Layer 3 of a small transformer language model trained on English Wikipedia (16 layers, counted from 0, width 96).
A neuron adds its activation times its output weights to the MLP's output. To switch it off is to set its activation to zero at one token and run the rest of the model.
A neuron's activation on a vector x is ReLU(weights . x), where the dot is the dot product.

Input weights of the MLP neurons that the questions are about. A number n stands for (n - 500) times 0.0014.
n72: 677 576 383 484 567 326 356 345 518 548 670 433 684 476 303 354 288 667 553 553 154 495 535 565 263 465 612 588 440 327 353 462 480 642 433 422 327 363 649 374 697 442 504 420 534 560 502 379 585 748 658 267 652 454 337 393 434 412 418 577 364 356 529 374 292 213 275 478 594 393 513 545 506 418 730 512 564 464 694 656 648 412 491 601 523 500 605 695 563 510 753 504 473 501 681 487
n110: 267 243 514 408 405 624 545 534 474 687 567 605 432 616 744 607 428 516 676 348 593 372 476 593 547 422 677 356 326 389 549 407 472 470 572 474 439 282 660 585 379 527 412 397 560 548 499 551 438 501 447 404 663 551 512 604 437 503 437 743 292 384 544 354 547 415 545 445 391 482 427 502 577 294 630 504 282 530 497 157 542 508 411 595 468 679 558 434 447 346 606 465 387 368 550 496
n134: 266 621 470 757 611 280 512 295 533 709 232 453 531 395 674 683 367 482 611 368 656 471 563 646 687 322 607 643 640 737 395 653 496 539 393 563 549 589 515 502 344 356 373 465 325 597 450 589 621 715 581 560 472 418 547 424 456 519 548 660 764 510 342 438 642 369 811 476 467 624 540 706 458 474 658 526 434 530 441 309 287 671 553 643 368 261 621 416 464 465 633 544 512 676 465 257
n138: 617 499 404 524 461 672 586 379 621 548 340 812 497 498 593 359 388 638 576 786 484 583 455 597 631 705 557 576 502 211 495 324 626 772 538 421 375 688 348 478 588 360 486 518 250 439 616 461 484 409 630 483 429 431 162 438 722 635 672 348 579 529 496 351 357 520 613 432 442 626 466 667 706 395 510 605 444 549 524 257 462 654 532 638 485 544 294 537 380 341 480 589 592 468 555 676
n148: 469 461 335 632 583 518 560 501 785 524 476 556 301 365 577 510 706 406 547 330 397 612 346 630 538 532 494 520 481 608 746 461 359 491 333 442 408 470 256 628 580 460 522 544 506 376 480 424 323 351 317 603 584 664 522 544 390 384 491 438 421 621 411 451 506 395 399 425 623 449 555 591 446 437 759 524 302 626 454 326 513 532 465 539 415 645 602 734 415 603 388 482 628 556 358 445
n162: 594 552 356 360 509 440 329 508 313 373 574 503 505 193 496 354 716 437 573 337 532 430 273 584 417 751 569 337 367 448 367 481 396 793 657 437 531 502 868 647 503 644 570 486 662 580 468 755 466 568 485 354 582 467 552 442 644 528 397 559 390 592 662 531 521 675 523 508 299 485 499 610 588 759 444 331 581 663 497 429 530 320 548 491 268 342 598 662 596 581 551 464 719 584 504 164
n169: 498 423 674 449 266 416 610 632 525 637 736 569 498 730 719 455 481 608 508 460 635 394 421 566 577 460 121 470 616 379 618 489 618 683 552 323 488 594 452 489 321 525 393 585 406 736 670 706 480 771 414 435 693 465 476 433 694 498 655 491 379 151 740 449 514 607 550 406 658 828 450 566 253 646 433 661 528 659 478 545 612 619 551 467 600 708 242 497 259 587 387 447 218 520 383 690
n188: 432 659 397 396 617 408 588 339 422 654 364 571 420 421 364 469 511 626 587 358 500 751 416 826 596 514 409 455 567 601 508 381 485 285 438 456 576 666 461 497 502 520 434 410 454 409 410 429 581 535 701 402 598 660 411 385 450 474 281 443 404 215 716 650 607 504 430 207 557 588 821 555 706 583 600 498 465 381 506 344 486 546 370 451 455 400 576 559 635 638 393 546 440 384 661 637
n202: 461 546 505 670 464 594 336 281 691 565 506 819 607 590 461 532 471 421 403 684 466 549 495 439 490 461 497 379 413 621 445 490 573 533 623 420 464 548 493 503 417 510 298 469 520 536 349 529 492 619 389 534 435 537 806 426 739 702 472 562 460 622 571 445 462 524 408 523 599 470 519 595 660 387 595 508 370 446 536 372 289 619 374 469 766 384 302 633 483 452 509 563 519 363 468 543
n256: 630 687 648 639 495 497 600 490 478 539 429 496 658 426 348 585 482 474 621 504 289 319 497 426 465 657 245 557 465 320 647 570 306 392 214 353 547 644 465 427 484 582 521 632 427 612 740 387 402 271 287 476 491 568 552 557 456 479 402 653 333 354 755 551 530 434 246 680 426 319 550 458 204 461 684 551 274 556 720 553 456 463 392 457 591 422 445 581 676 404 642 604 427 571 581 359
n289: 277 474 554 491 621 366 581 587 583 627 275 565 684 737 715 486 347 386 575 606 581 452 363 408 385 355 407 256 307 577 363 600 412 546 408 486 447 675 621 420 646 369 480 414 416 530 478 37 547 330 466 551 393 518 640 457 371 571 370 508 486 471 596 418 443 516 431 687 530 472 656 533 528 598 510 537 495 676 699 354 430 411 517 737 423 737 496 581 505 452 396 291 680 747 640 746
n331: 299 558 267 467 640 425 772 591 494 424 344 534 670 368 220 618 305 489 495 577 566 657 453 437 424 356 243 558 475 546 484 461 427 554 507 456 387 566 252 372 512 449 468 505 267 452 607 471 370 433 587 548 546 619 256 480 533 420 644 441 583 464 525 457 748 790 435 438 503 525 602 616 487 589 807 510 679 708 610 492 309 632 457 782 474 488 623 422 591 563 353 494 524 549 571 481

Output weights of the MLP neurons that the questions are about. A number n stands for (n - 500) times 0.00051.
n72: 478 641 472 681 628 295 858 381 382 534 447 380 169 441 649 506 498 555 429 534 627 530 397 634 615 837 494 557 592 740 644 391 535 455 797 523 772 501 708 543 240 742 522 753 547 686 618 486 602 563 483 296 700 753 629 601 513 681 230 446 355 415 413 391 753 535 649 480 326 537 552 484 448 547 396 484 368 474 509 517 442 541 614 398 576 493 424 646 550 470 276 414 525 757 655 509
n110: 460 421 572 543 589 389 414 251 576 531 551 444 465 491 747 635 400 404 501 455 457 393 459 692 517 669 496 398 586 546 584 395 646 363 518 579 417 562 507 394 783 657 549 558 534 509 599 602 364 493 477 443 432 541 638 247 778 607 502 463 681 590 386 693 269 517 388 470 503 447 243 306 273 575 487 582 551 478 302 598 711 613 637 731 435 388 483 642 437 335 652 564 760 416 561 580
n134: 465 555 635 506 638 585 220 495 583 505 515 582 725 415 406 514 612 677 556 508 516 410 293 324 518 409 307 455 309 405 462 550 369 466 831 528 456 403 575 472 376 506 535 230 354 456 759 401 376 437 424 486 622 391 495 328 600 534 62 535 526 298 713 545 448 545 470 516 494 694 439 446 640 579 518 422 653 422 205 569 652 484 657 406 615 629 587 551 490 617 375 453 331 521 489 591
n138: 434 480 693 486 555 534 649 459 464 592 554 410 590 495 503 459 540 428 334 419 498 416 436 570 487 562 576 364 575 579 529 522 349 535 614 327 562 567 468 511 319 637 520 653 678 23 507 525 585 479 497 298 602 427 705 977 393 441 446 627 393 409 255 793 414 525 274 898 624 353 364 428 409 320 622 398 582 680 503 555 673 526 203 367 399 594 488 370 636 552 626 298 743 850 685 516
n148: 824 635 444 547 603 554 178 514 470 322 447 470 283 540 425 459 615 522 474 372 564 573 613 468 658 479 275 327 568 473 450 405 268 452 637 517 500 449 442 515 423 311 442 621 220 452 816 416 724 506 622 420 581 545 129 755 454 470 545 393 428 178 488 481 234 457 592 590 323 500 583 463 428 644 599 582 564 481 572 536 601 449 615 299 413 375 393 270 676 386 98 651 728 482 335 522
n162: 406 602 388 478 770 551 534 368 485 466 609 585 545 556 617 706 241 339 505 624 726 806 522 395 477 342 551 512 373 627 403 622 770 774 449 506 580 576 297 490 699 350 556 718 669 339 556 621 704 594 367 717 184 505 642 563 472 833 527 507 654 818 573 722 720 629 420 508 735 645 544 385 507 440 444 743 636 413 415 410 489 400 562 562 436 476 579 621 829 414 453 799 499 452 518 360
n169: 627 455 165 194 648 733 723 434 588 551 551 647 334 247 349 371 272 307 309 663 299 583 713 495 542 467 635 575 501 269 667 518 280 494 443 424 387 556 566 682 360 390 333 646 365 881 333 424 378 642 578 577 354 475 530 504 592 579 579 540 521 700 564 265 352 243 493 332 454 416 423 462 603 245 561 319 587 354 465 524 437 448 513 526 341 328 701 339 576 662 683 706 592 399 376 342
n188: 473 734 402 556 702 437 432 547 619 627 326 520 618 556 586 630 801 780 461 482 431 347 580 614 417 673 370 535 378 517 607 180 347 428 502 740 431 528 511 375 471 288 573 687 567 256 350 213 390 197 234 450 449 725 370 524 665 444 344 485 742 253 687 575 712 194 543 523 635 702 488 509 455 391 416 394 520 452 485 518 433 646 466 662 442 483 718 389 598 449 438 653 245 583 308 599
n202: 348 471 408 429 661 502 557 573 450 390 512 479 527 612 393 566 475 539 508 341 357 687 412 550 713 618 443 555 396 344 339 424 651 532 799 539 321 199 421 519 653 433 726 472 511 464 695 368 598 290 463 54 284 415 467 512 624 454 213 458 354 350 493 415 369 582 441 471 255 479 576 661 453 655 624 337 431 563 518 744 330 352 491 445 520 365 494 759 628 646 493 344 379 357 529 293
n256: 413 332 132 643 420 309 439 460 659 387 616 575 693 601 316 494 421 362 720 691 606 511 678 592 444 511 711 716 605 475 548 693 576 736 535 745 803 404 463 667 562 433 676 539 498 462 451 523 388 489 593 401 304 543 385 584 562 491 570 469 506 522 349 400 661 512 622 507 702 641 327 848 673 500 403 487 418 236 345 526 722 583 507 486 378 545 442 514 455 441 585 466 676 311 449 512
n289: 485 443 344 517 209 461 313 439 646 477 647 341 446 196 626 429 236 646 506 423 483 356 423 430 334 386 519 504 655 328 542 618 824 500 307 475 336 508 696 656 643 541 421 670 361 546 598 411 125 404 424 421 504 637 501 650 528 550 580 565 486 302 716 818 553 354 312 614 255 488 441 517 374 347 294 483 410 586 352 749 635 400 361 368 560 568 500 629 513 729 652 448 582 368 612 423
n331: 652 388 469 379 421 518 367 443 545 270 461 334 610 348 614 281 653 475 455 384 501 394 444 511 541 427 724 300 629 442 468 683 604 395 553 476 402 482 664 301 619 389 375 480 688 429 372 519 471 649 604 366 537 411 462 331 649 448 509 457 349 619 388 575 717 245 644 464 481 505 330 373 621 423 441 749 392 435 600 678 553 346 549 283 670 329 304 590 606 377 637 652 647 364 382 657

Each question names a token from some text and the token that comes next. It shows the vector x that enters the MLP there. A number n stands for (n - 500) times 0.0064.

Then comes g, the gradient of the next token's log-probability with respect to the MLP's output, scaled to length 1. A neuron's effect is roughly proportional to its activation times (output weights . g). A number n stands for (n - 500) times 0.00075.

"ag", then "h"
x: 695 364 558 560 493 360 441 438 439 551 324 709 336 438 641 672 439 430 467 660 639 190 425 566 494 382 617 626 578 825 375 558 734 579 661 626 610 277 406 638 385 758 805 607 498 425 752 417 604 476 573 785 503 600 313 672 642 364 394 474 529 467 511 465 488 516 430 490 509 596 455 273 408 325 285 414 406 563 571 797 647 677 621 503 447 413 484 470 251 478 510 282 416 574 420 606
g: 288 547 478 691 513 517 481 316 497 650 590 266 573 463 423 467 463 356 595 525 565 389 368 266 136 509 541 439 616 497 632 411 577 495 427 460 531 297 324 588 668 479 620 522 382 366 363 238 560 654 570 505 490 502 260 509 283 695 631 270 460 729 390 551 451 381 387 468 490 619 660 518 309 558 184 490 298 492 679 375 430 312 458 658 621 399 597 569 133 587 304 455 421 261 705 514
Which neuron, switched off, raises the next token's probability most? n169

" F", then "el"
x: 591 741 510 334 600 262 474 384 709 450 478 373 553 342 541 622 579 569 355 442 331 321 476 755 822 435 619 617 669 556 397 291 650 504 579 684 539 377 506 366 390 583 678 573 584 311 583 380 667 357 567 637 575 508 451 675 457 267 335 653 613 538 659 586 765 447 530 337 364 508 559 364 621 407 321 487 874 491 595 597 413 648 472 566 515 371 493 581 465 584 683 480 336 622 417 597
g: 409 447 390 259 513 548 639 410 734 705 372 624 351 610 323 525 371 607 605 515 541 555 494 430 333 518 472 514 263 673 560 241 353 599 620 427 758 829 618 567 469 585 418 487 715 668 385 627 432 619 378 603 273 248 345 650 397 410 384 545 654 381 518 528 329 628 462 503 686 632 470 571 458 582 556 202 319 300 719 317 534 381 657 387 563 737 594 515 552 638 539 556 324 454 474 729
Switching off which neuron hurts the next token most? n188

"able", then " B"
x: 457 424 646 553 547 245 437 388 412 582 449 569 605 488 789 545 486 630 504 629 564 133 465 580 376 451 501 485 354 429 589 611 795 698 516 553 535 211 383 622 587 595 806 835 365 374 396 536 618 301 434 636 381 473 398 722 755 386 470 563 446 456 675 580 675 492 662 624 399 504 446 484 702 371 638 630 413 403 714 653 386 565 530 609 589 478 504 398 517 457 510 546 558 516 789 561
g: 506 471 610 482 421 559 410 505 530 557 602 365 563 578 549 429 458 548 428 395 528 568 726 548 465 551 523 614 392 569 397 634 440 497 507 362 495 696 454 432 732 474 422 548 485 392 314 342 709 811 442 469 219 438 939 809 577 637 480 301 452 586 363 576 578 91 445 451 208 389 536 747 677 416 556 608 493 540 636 611 429 290 519 378 620 603 408 641 427 556 719 331 523 488 565 174
Which two neurons, each switched off alone, lower its probability most, in order? n138, n289

" l", then "ast"
x: 602 541 524 387 650 247 483 434 542 269 388 569 280 681 548 450 489 647 340 456 573 412 373 626 555 485 579 459 505 679 455 230 794 217 548 545 580 460 622 537 340 266 479 697 486 257 718 523 531 285 489 495 490 479 372 406 506 470 623 338 477 497 609 513 646 477 546 489 318 481 567 351 521 404 578 636 776 739 489 845 390 512 358 742 500 509 491 404 769 509 617 682 291 596 437 550
g: 556 718 566 583 668 605 251 569 485 444 462 351 313 320 695 504 557 518 438 439 528 448 490 443 481 667 473 415 424 480 755 695 397 381 549 266 391 258 590 367 223 450 718 458 530 663 740 425 544 631 496 521 491 409 409 541 606 628 481 476 386 469 296 475 129 489 350 551 392 413 724 172 407 344 421 813 405 585 342 493 466 405 629 507 703 406 314 378 788 474 686 349 432 559 475 488
Switching off which neuron hurts the next token most? n331

" the", then " he"
x: 613 515 535 347 402 279 319 162 463 451 601 471 501 483 691 502 437 464 513 469 488 400 271 598 529 396 555 561 393 624 525 513 710 643 556 554 288 432 587 508 553 516 839 705 563 321 514 617 654 402 346 829 378 393 547 639 348 594 269 622 363 618 603 484 726 536 602 440 322 536 587 406 640 374 440 643 630 303 506 698 470 381 647 569 388 574 506 480 659 518 691 565 270 817 677 686
g: 480 423 734 564 364 473 389 458 279 373 510 572 728 457 434 548 726 519 423 378 459 668 733 381 492 653 713 493 811 442 348 302 472 502 735 591 367 324 711 432 478 262 789 551 464 501 704 373 542 358 598 478 559 428 357 811 494 575 347 636 457 379 481 509 546 673 561 619 548 484 338 111 420 851 597 423 542 450 549 641 540 467 393 539 617 509 671 541 592 656 386 549 502 415 703 496
Which neuron, switched off, raises the next token's probability most? n162

"ert", then " p"
x: 580 571 707 292 398 350 375 406 308 628 580 465 421 452 676 563 487 578 536 491 660 311 532 684 558 510 525 632 409 772 377 513 791 488 762 441 407 294 602 552 746 411 702 776 607 341 347 565 573 243 486 808 516 638 354 634 647 280 390 740 618 239 388 493 506 514 552 444 620 523 307 285 569 399 417 425 606 441 524 617 450 568 567 579 480 572 410 508 516 508 540 485 527 641 723 504
g: 465 477 477 532 367 621 242 390 512 337 515 518 574 544 339 248 437 411 543 285 528 517 667 434 378 656 509 695 486 427 462 579 632 361 456 266 249 464 357 329 798 522 620 551 594 463 466 186 504 681 470 682 405 589 459 559 469 652 482 350 98 510 576 506 435 475 712 466 306 541 619 578 532 478 751 466 605 636 695 317 412 362 577 570 679 762 366 683 467 617 375 634 737 664 548 668
Which neuron, switched off, raises the next token's probability most? n110

" D", then "inn"
x: 771 678 399 263 622 219 482 557 701 565 434 496 449 565 569 436 484 469 370 521 523 275 411 696 580 406 576 628 532 804 476 400 809 520 634 583 591 503 551 459 352 695 657 675 445 442 686 530 824 257 538 579 524 407 556 734 621 349 307 606 608 535 669 592 639 572 403 267 440 462 665 414 577 239 348 535 640 568 643 756 525 548 543 530 486 399 440 503 476 491 606 661 311 539 606 681
g: 576 427 362 764 555 428 545 528 421 291 388 226 356 485 244 611 466 510 457 237 278 584 577 438 575 570 486 461 393 430 245 417 370 536 541 514 446 681 573 446 577 509 467 603 578 680 474 286 417 343 616 598 641 456 519 733 597 322 532 395 402 356 617 637 664 419 591 423 332 371 515 519 260 606 276 301 649 781 490 444 429 790 477 402 730 605 302 551 520 504 326 567 830 547 311 685
Switching off which neuron hurts the next token most? n188

"ae", then "\n"
x: 558 516 435 502 378 330 167 551 474 515 440 491 423 451 629 514 346 387 503 682 465 192 759 484 477 377 550 869 441 631 303 400 739 320 581 422 426 345 645 602 184 379 712 605 524 349 563 520 511 277 452 644 496 647 371 491 673 453 355 441 475 377 437 551 612 531 366 646 385 581 327 207 351 249 447 574 570 565 573 527 522 644 529 616 490 709 592 526 224 426 605 445 486 543 627 503
g: 604 494 389 740 463 651 416 401 391 515 380 390 615 340 619 267 448 357 512 384 397 326 363 503 554 552 280 420 692 398 830 370 684 409 645 524 507 206 246 331 441 512 418 495 557 565 409 524 403 260 411 456 507 419 609 190 450 455 574 447 628 673 320 359 586 618 627 494 752 397 329 370 343 674 343 636 787 479 381 478 363 649 390 558 267 558 627 568 327 423 281 359 528 509 602 432
Switching off which neuron hurts the next token most? n110

" States", then " C"
x: 635 599 470 398 608 378 359 504 539 736 483 470 485 305 630 396 436 388 394 578 452 307 656 645 409 458 650 597 601 559 239 549 683 412 565 723 800 263 424 542 708 476 648 627 665 177 443 299 668 306 267 579 335 560 408 784 413 492 544 551 600 468 441 463 731 356 465 534 248 371 530 358 608 521 513 606 523 378 581 641 496 516 493 615 592 621 489 442 423 621 557 466 649 552 834 444
g: 193 643 669 407 486 405 460 321 673 686 403 480 620 600 282 677 468 681 633 654 658 318 412 601 463 652 628 552 686 556 718 558 436 586 491 620 382 517 454 791 638 506 482 443 491 412 536 620 476 647 398 536 258 422 825 672 407 521 319 323 452 517 727 464 422 528 751 374 276 497 477 743 781 612 672 508 275 512 391 647 409 432 584 403 656 561 573 622 413 615 297 557 373 592 487 364
Switching off which neuron hurts the next token most? n72

" the", then " c"
x: 594 445 496 368 360 264 328 188 481 454 628 462 481 462 695 553 409 477 558 440 483 392 273 604 472 354 578 538 340 572 511 515 717 624 562 552 274 431 549 490 524 540 839 678 534 363 498 621 688 355 367 811 378 384 516 614 396 604 243 573 432 645 535 519 740 570 629 463 290 568 580 423 635 323 437 611 594 330 553 689 480 360 665 568 331 602 591 457 666 559 708 560 300 801 661 646
g: 541 657 556 546 558 280 486 426 362 592 492 671 920 568 658 671 601 612 510 456 564 857 547 641 449 655 449 636 494 578 584 490 614 771 567 722 503 394 476 340 522 436 303 550 533 517 729 764 594 337 598 449 398 539 440 510 383 691 427 366 452 606 139 438 607 805 598 451 194 402 422 518 440 590 522 403 427 412 668 314 538 454 268 561 642 440 640 506 407 402 664 643 491 457 644 405
Switching off which neuron hurts the next token most? n162

" and", then " not"
x: 678 388 599 218 461 411 433 365 711 387 617 559 589 490 745 438 561 424 396 631 583 459 395 489 566 505 615 634 509 686 424 370 754 588 636 394 508 224 588 494 702 398 760 670 313 512 417 518 693 237 399 556 490 427 485 652 550 654 416 554 294 645 622 517 719 587 462 565 372 523 687 272 597 457 553 540 605 492 455 403 212 414 345 676 527 625 366 410 546 582 664 458 467 709 664 585
g: 210 641 509 678 477 585 465 538 427 409 108 712 563 334 393 538 479 443 592 702 355 658 379 561 731 461 844 401 527 644 608 444 384 571 639 537 324 684 533 369 380 702 537 572 614 580 492 372 239 464 666 470 672 511 571 541 660 643 472 388 577 368 556 518 398 754 421 645 604 602 571 654 405 543 678 519 667 456 441 591 342 572 582 666 595 355 631 657 664 556 525 247 450 782 532 714
Switching off which neuron hurts the next token most? n138

" (", then "C"
x: 601 610 350 479 550 318 548 505 460 374 713 532 346 773 560 396 433 554 234 753 345 196 460 555 751 575 464 546 398 445 366 611 709 639 566 450 417 327 407 502 386 424 753 713 604 419 447 678 765 233 586 684 521 520 497 607 498 519 316 478 413 522 483 529 742 591 619 485 412 572 688 223 503 669 537 557 655 524 582 510 612 555 643 700 483 565 472 648 602 326 667 507 517 580 635 498
g: 376 546 509 471 430 689 831 508 614 709 365 678 466 422 268 408 593 483 388 340 546 461 667 503 467 495 606 532 447 346 673 390 212 747 481 494 618 575 674 433 773 372 564 319 646 442 183 414 660 585 409 500 323 484 680 507 323 523 522 692 505 460 438 605 602 415 403 302 467 310 603 578 535 280 533 367 682 332 340 399 699 493 693 368 218 466 611 637 449 458 583 269 700 596 396 436
Switching off which neuron hurts the next token most? n138

" City", then " of"
x: 529 592 417 417 542 289 397 494 447 510 503 299 649 418 651 327 401 523 220 600 501 304 585 619 264 479 561 564 438 602 417 382 721 388 557 517 507 458 498 534 491 403 637 634 664 294 444 401 556 279 285 597 220 545 493 885 481 332 605 579 521 569 553 489 641 500 546 616 241 560 534 434 767 471 470 644 494 293 662 677 480 438 405 676 575 550 329 390 294 418 502 471 698 468 800 549
g: 534 619 410 442 803 607 444 341 444 226 571 326 596 443 392 248 666 413 471 775 286 464 670 503 455 693 532 430 614 548 469 340 459 185 403 510 431 524 423 444 608 555 441 391 716 567 638 696 608 305 583 432 457 569 435 353 408 431 674 509 830 257 654 452 670 588 528 542 404 489 572 131 592 363 525 394 430 398 463 309 358 381 520 402 681 594 464 320 611 417 397 340 450 332 274 395
Which neuron, switched off, raises the next token's probability most? n289

" cl", then "im"
x: 427 345 515 421 561 181 561 291 716 275 387 452 427 596 646 388 427 552 352 521 586 464 394 611 605 456 701 434 389 683 418 343 728 180 513 498 404 632 554 695 113 179 603 811 467 362 716 515 546 506 416 502 467 537 542 535 493 415 429 421 585 482 646 519 614 403 468 445 454 620 443 364 497 311 491 528 501 621 566 700 352 750 391 476 442 263 509 411 573 389 505 671 288 596 516 564
g: 321 430 541 407 561 367 436 388 443 441 557 593 745 396 451 435 463 724 443 763 662 469 524 286 360 409 450 564 649 602 592 320 629 427 377 428 304 655 318 493 430 609 369 375 339 624 466 592 404 435 530 580 484 613 515 403 447 635 560 365 400 668 449 642 520 684 371 469 518 370 716 298 697 468 635 802 709 667 476 484 508 170 815 475 569 570 294 536 574 494 462 910 490 444 793 541
Switching off which neuron hurts the next token most? n134

"en", then " "
x: 753 562 688 430 531 411 246 574 258 469 676 276 453 540 637 310 463 463 439 668 506 400 563 519 660 479 306 707 484 677 426 401 789 413 567 382 275 285 579 504 675 556 695 605 641 357 603 479 725 488 680 736 484 560 356 611 553 300 359 627 409 471 609 353 565 687 745 532 592 506 280 371 445 283 496 530 641 507 585 692 606 532 501 605 613 528 128 342 565 617 666 556 379 615 386 483
g: 703 612 481 495 431 839 671 296 510 325 450 496 670 404 467 458 457 702 423 521 415 372 472 580 476 567 187 389 633 209 537 452 616 672 546 429 570 563 452 615 446 454 519 557 552 683 534 313 420 493 623 616 321 427 507 320 518 334 406 562 327 395 271 701 521 510 560 405 357 411 653 227 632 248 784 425 564 675 411 601 486 452 829 320 552 265 449 542 531 471 846 406 634 533 449 573
Switching off which neuron hurts the next token most? n169

" pop", then "ulation"
x: 488 610 635 478 521 376 402 263 540 641 431 358 442 366 553 546 449 564 375 658 689 276 408 529 467 557 809 479 508 636 352 465 657 182 762 537 433 230 476 787 567 364 591 633 567 248 420 369 621 364 427 646 402 593 428 529 424 572 496 493 648 505 541 614 592 501 544 652 420 639 645 294 394 601 519 546 316 441 745 537 330 434 384 659 680 563 794 385 414 306 438 483 434 662 794 515
g: 341 598 575 402 366 711 610 405 511 469 475 370 205 515 496 434 549 562 567 234 312 684 427 483 374 575 500 501 530 421 195 528 386 367 294 624 384 368 530 685 822 598 555 573 467 483 516 421 574 639 228 230 404 378 805 463 460 328 565 729 455 614 659 545 539 379 703 405 384 356 552 594 550 392 596 403 510 404 568 642 498 279 517 212 369 613 724 568 533 407 443 738 499 333 469 738
Switching off which neuron hurts the next token most? n289

"ar", then "ity"
x: 617 321 554 576 531 231 311 524 354 606 540 383 306 441 544 621 501 547 436 693 476 404 439 492 628 493 423 616 527 637 417 311 795 602 415 498 381 293 389 471 501 540 668 685 749 293 635 504 501 259 410 653 236 535 344 758 615 313 271 539 460 287 625 526 472 375 612 650 500 411 462 322 757 355 458 407 574 491 476 621 465 485 627 469 571 588 344 418 640 543 639 448 415 785 752 479
g: 350 279 580 601 438 516 839 546 448 714 396 384 283 483 379 762 481 478 395 483 425 275 418 609 383 522 362 532 488 433 198 321 353 364 550 647 514 415 778 563 221 587 357 467 594 639 568 361 718 349 691 476 720 593 716 578 572 517 502 532 666 386 561 574 466 362 452 480 489 602 540 457 544 592 377 497 515 708 646 350 814 547 752 594 591 481 471 257 741 466 355 628 474 309 507 575
Which neuron, switched off, raises the next token's probability most? n256

" ", then "1"
x: 548 621 519 324 539 398 495 561 657 510 694 466 457 587 589 516 495 684 418 483 397 504 542 568 605 471 585 534 498 526 565 443 751 495 519 579 714 176 393 679 510 693 728 680 512 418 588 788 778 331 366 540 411 275 497 679 577 490 304 459 383 486 653 422 585 836 461 432 463 714 489 264 521 481 385 580 774 552 648 551 427 400 587 628 662 576 609 477 579 342 574 612 418 917 436 585
g: 374 447 326 372 528 654 554 545 235 536 473 276 451 466 454 425 575 284 515 607 450 501 655 437 352 442 248 420 476 493 489 537 573 674 411 520 276 438 370 759 376 498 432 340 247 463 518 867 484 512 485 478 657 535 697 419 721 509 388 835 509 466 449 537 627 490 537 657 370 613 718 233 489 467 385 385 668 493 535 461 411 64 629 553 387 192 441 556 585 282 442 575 387 506 379 417
Switching off which neuron hurts the next token most? n169

"le", then "i"
x: 614 535 441 573 577 372 346 664 664 286 538 423 536 650 625 505 471 660 441 637 665 114 644 360 645 372 534 619 615 691 447 430 684 385 338 423 381 257 534 453 538 558 786 566 484 335 661 566 847 319 350 432 439 640 413 728 610 366 442 584 387 603 554 621 543 393 594 862 585 522 328 319 648 426 543 500 451 487 527 828 387 600 497 569 419 405 336 406 479 608 642 374 504 541 649 457
g: 576 621 581 636 707 485 512 390 502 402 456 415 570 606 380 737 578 523 555 479 651 492 393 744 425 473 610 615 657 556 373 328 380 389 500 341 408 641 629 593 315 160 528 343 366 707 470 477 556 348 611 364 348 349 508 402 278 373 321 611 583 694 633 536 421 738 683 279 812 475 489 565 662 498 476 148 793 418 409 670 591 799 443 466 322 463 529 515 554 462 355 402 446 573 390 613
Switching off which neuron hurts the next token most? n256

" with", then " their"
x: 697 434 616 474 451 275 492 408 717 627 525 683 584 583 689 295 637 416 481 709 338 500 423 600 513 439 566 559 427 613 575 484 810 540 413 428 529 165 528 536 489 562 853 712 335 286 493 521 488 446 473 560 560 376 425 614 433 671 521 418 477 534 576 442 598 555 492 532 416 626 452 285 472 387 669 595 533 505 492 652 202 478 368 659 522 464 382 328 473 430 717 509 399 707 788 698
g: 453 376 442 286 572 396 445 423 264 422 630 479 623 464 665 470 762 463 580 429 414 849 474 437 482 632 424 597 592 390 453 290 534 625 634 367 505 562 803 538 638 526 462 649 294 569 514 897 485 352 605 463 481 733 426 538 366 361 436 530 423 594 604 533 516 700 650 509 586 615 372 410 275 582 441 211 650 356 533 146 548 601 456 740 477 340 473 496 447 583 625 452 208 353 639 405
Which neuron, switched off, raises the next token's probability most? n138

"sh", then "all"
x: 517 238 327 604 608 207 377 487 587 394 497 700 527 233 536 487 644 646 361 663 800 368 706 376 498 348 545 643 487 487 395 406 696 367 619 510 421 444 452 526 221 389 617 583 356 420 571 587 345 452 498 394 421 531 360 552 536 424 507 589 460 523 464 626 741 458 600 601 356 627 507 280 681 435 366 482 577 479 482 913 375 732 465 580 517 384 310 473 317 319 576 473 643 718 686 581
g: 609 500 170 546 466 246 673 316 576 605 565 312 721 790 278 538 502 625 562 582 374 526 628 286 708 685 464 661 339 287 656 528 299 426 509 597 565 569 504 504 406 306 512 579 454 320 612 677 404 468 605 501 578 607 355 309 347 660 609 563 647 485 566 575 618 528 195 407 731 469 654 529 744 433 373 685 385 489 503 643 450 525 482 502 361 206 448 393 475 582 544 781 487 662 439 435
Which neuron, switched off, raises the next token's probability most? n138

"aining", then " in"
x: 461 552 718 397 673 317 351 417 351 602 874 447 477 354 697 416 529 624 498 732 265 722 431 641 346 377 596 546 623 520 427 499 794 552 574 323 665 381 295 403 514 549 647 736 524 435 646 585 635 294 370 672 430 533 271 670 412 514 308 539 361 709 463 464 579 453 616 642 519 737 270 354 590 417 442 572 423 314 597 628 454 577 319 587 548 518 377 440 466 616 597 565 396 712 587 430
g: 392 181 483 405 824 477 575 485 502 385 423 457 512 542 529 622 407 688 582 695 880 642 597 424 454 512 431 436 556 603 763 620 470 461 491 478 526 390 601 670 359 370 483 502 540 732 633 356 551 268 621 476 539 452 625 367 820 418 450 629 599 340 563 541 415 523 682 675 576 558 262 438 548 396 463 679 179 471 484 500 560 507 193 354 636 647 663 619 392 559 511 585 477 540 182 284
Switching off which neuron hurts the next token most? n72

"2", then "8"
x: 638 468 432 491 687 417 451 387 446 392 547 123 493 411 568 587 349 634 352 555 328 386 803 448 684 640 391 554 520 660 363 421 713 352 467 447 617 270 480 429 456 646 659 508 463 469 644 542 827 277 499 657 452 366 331 767 521 377 566 563 439 511 354 529 566 441 518 279 241 438 442 354 632 528 457 630 771 541 672 545 479 454 530 588 331 710 556 538 582 492 656 534 302 906 439 675
g: 561 713 485 518 650 538 320 604 605 464 555 494 850 442 545 345 524 358 640 539 538 721 339 630 455 668 548 625 621 451 669 530 424 762 687 374 643 569 521 454 566 390 509 372 503 546 483 459 412 381 469 281 486 394 591 633 406 767 183 372 545 721 436 240 570 729 512 457 282 568 578 559 380 550 480 375 679 448 477 665 644 401 724 551 308 234 550 725 332 409 384 724 387 572 455 241
Switching off which neuron hurts the next token most? n72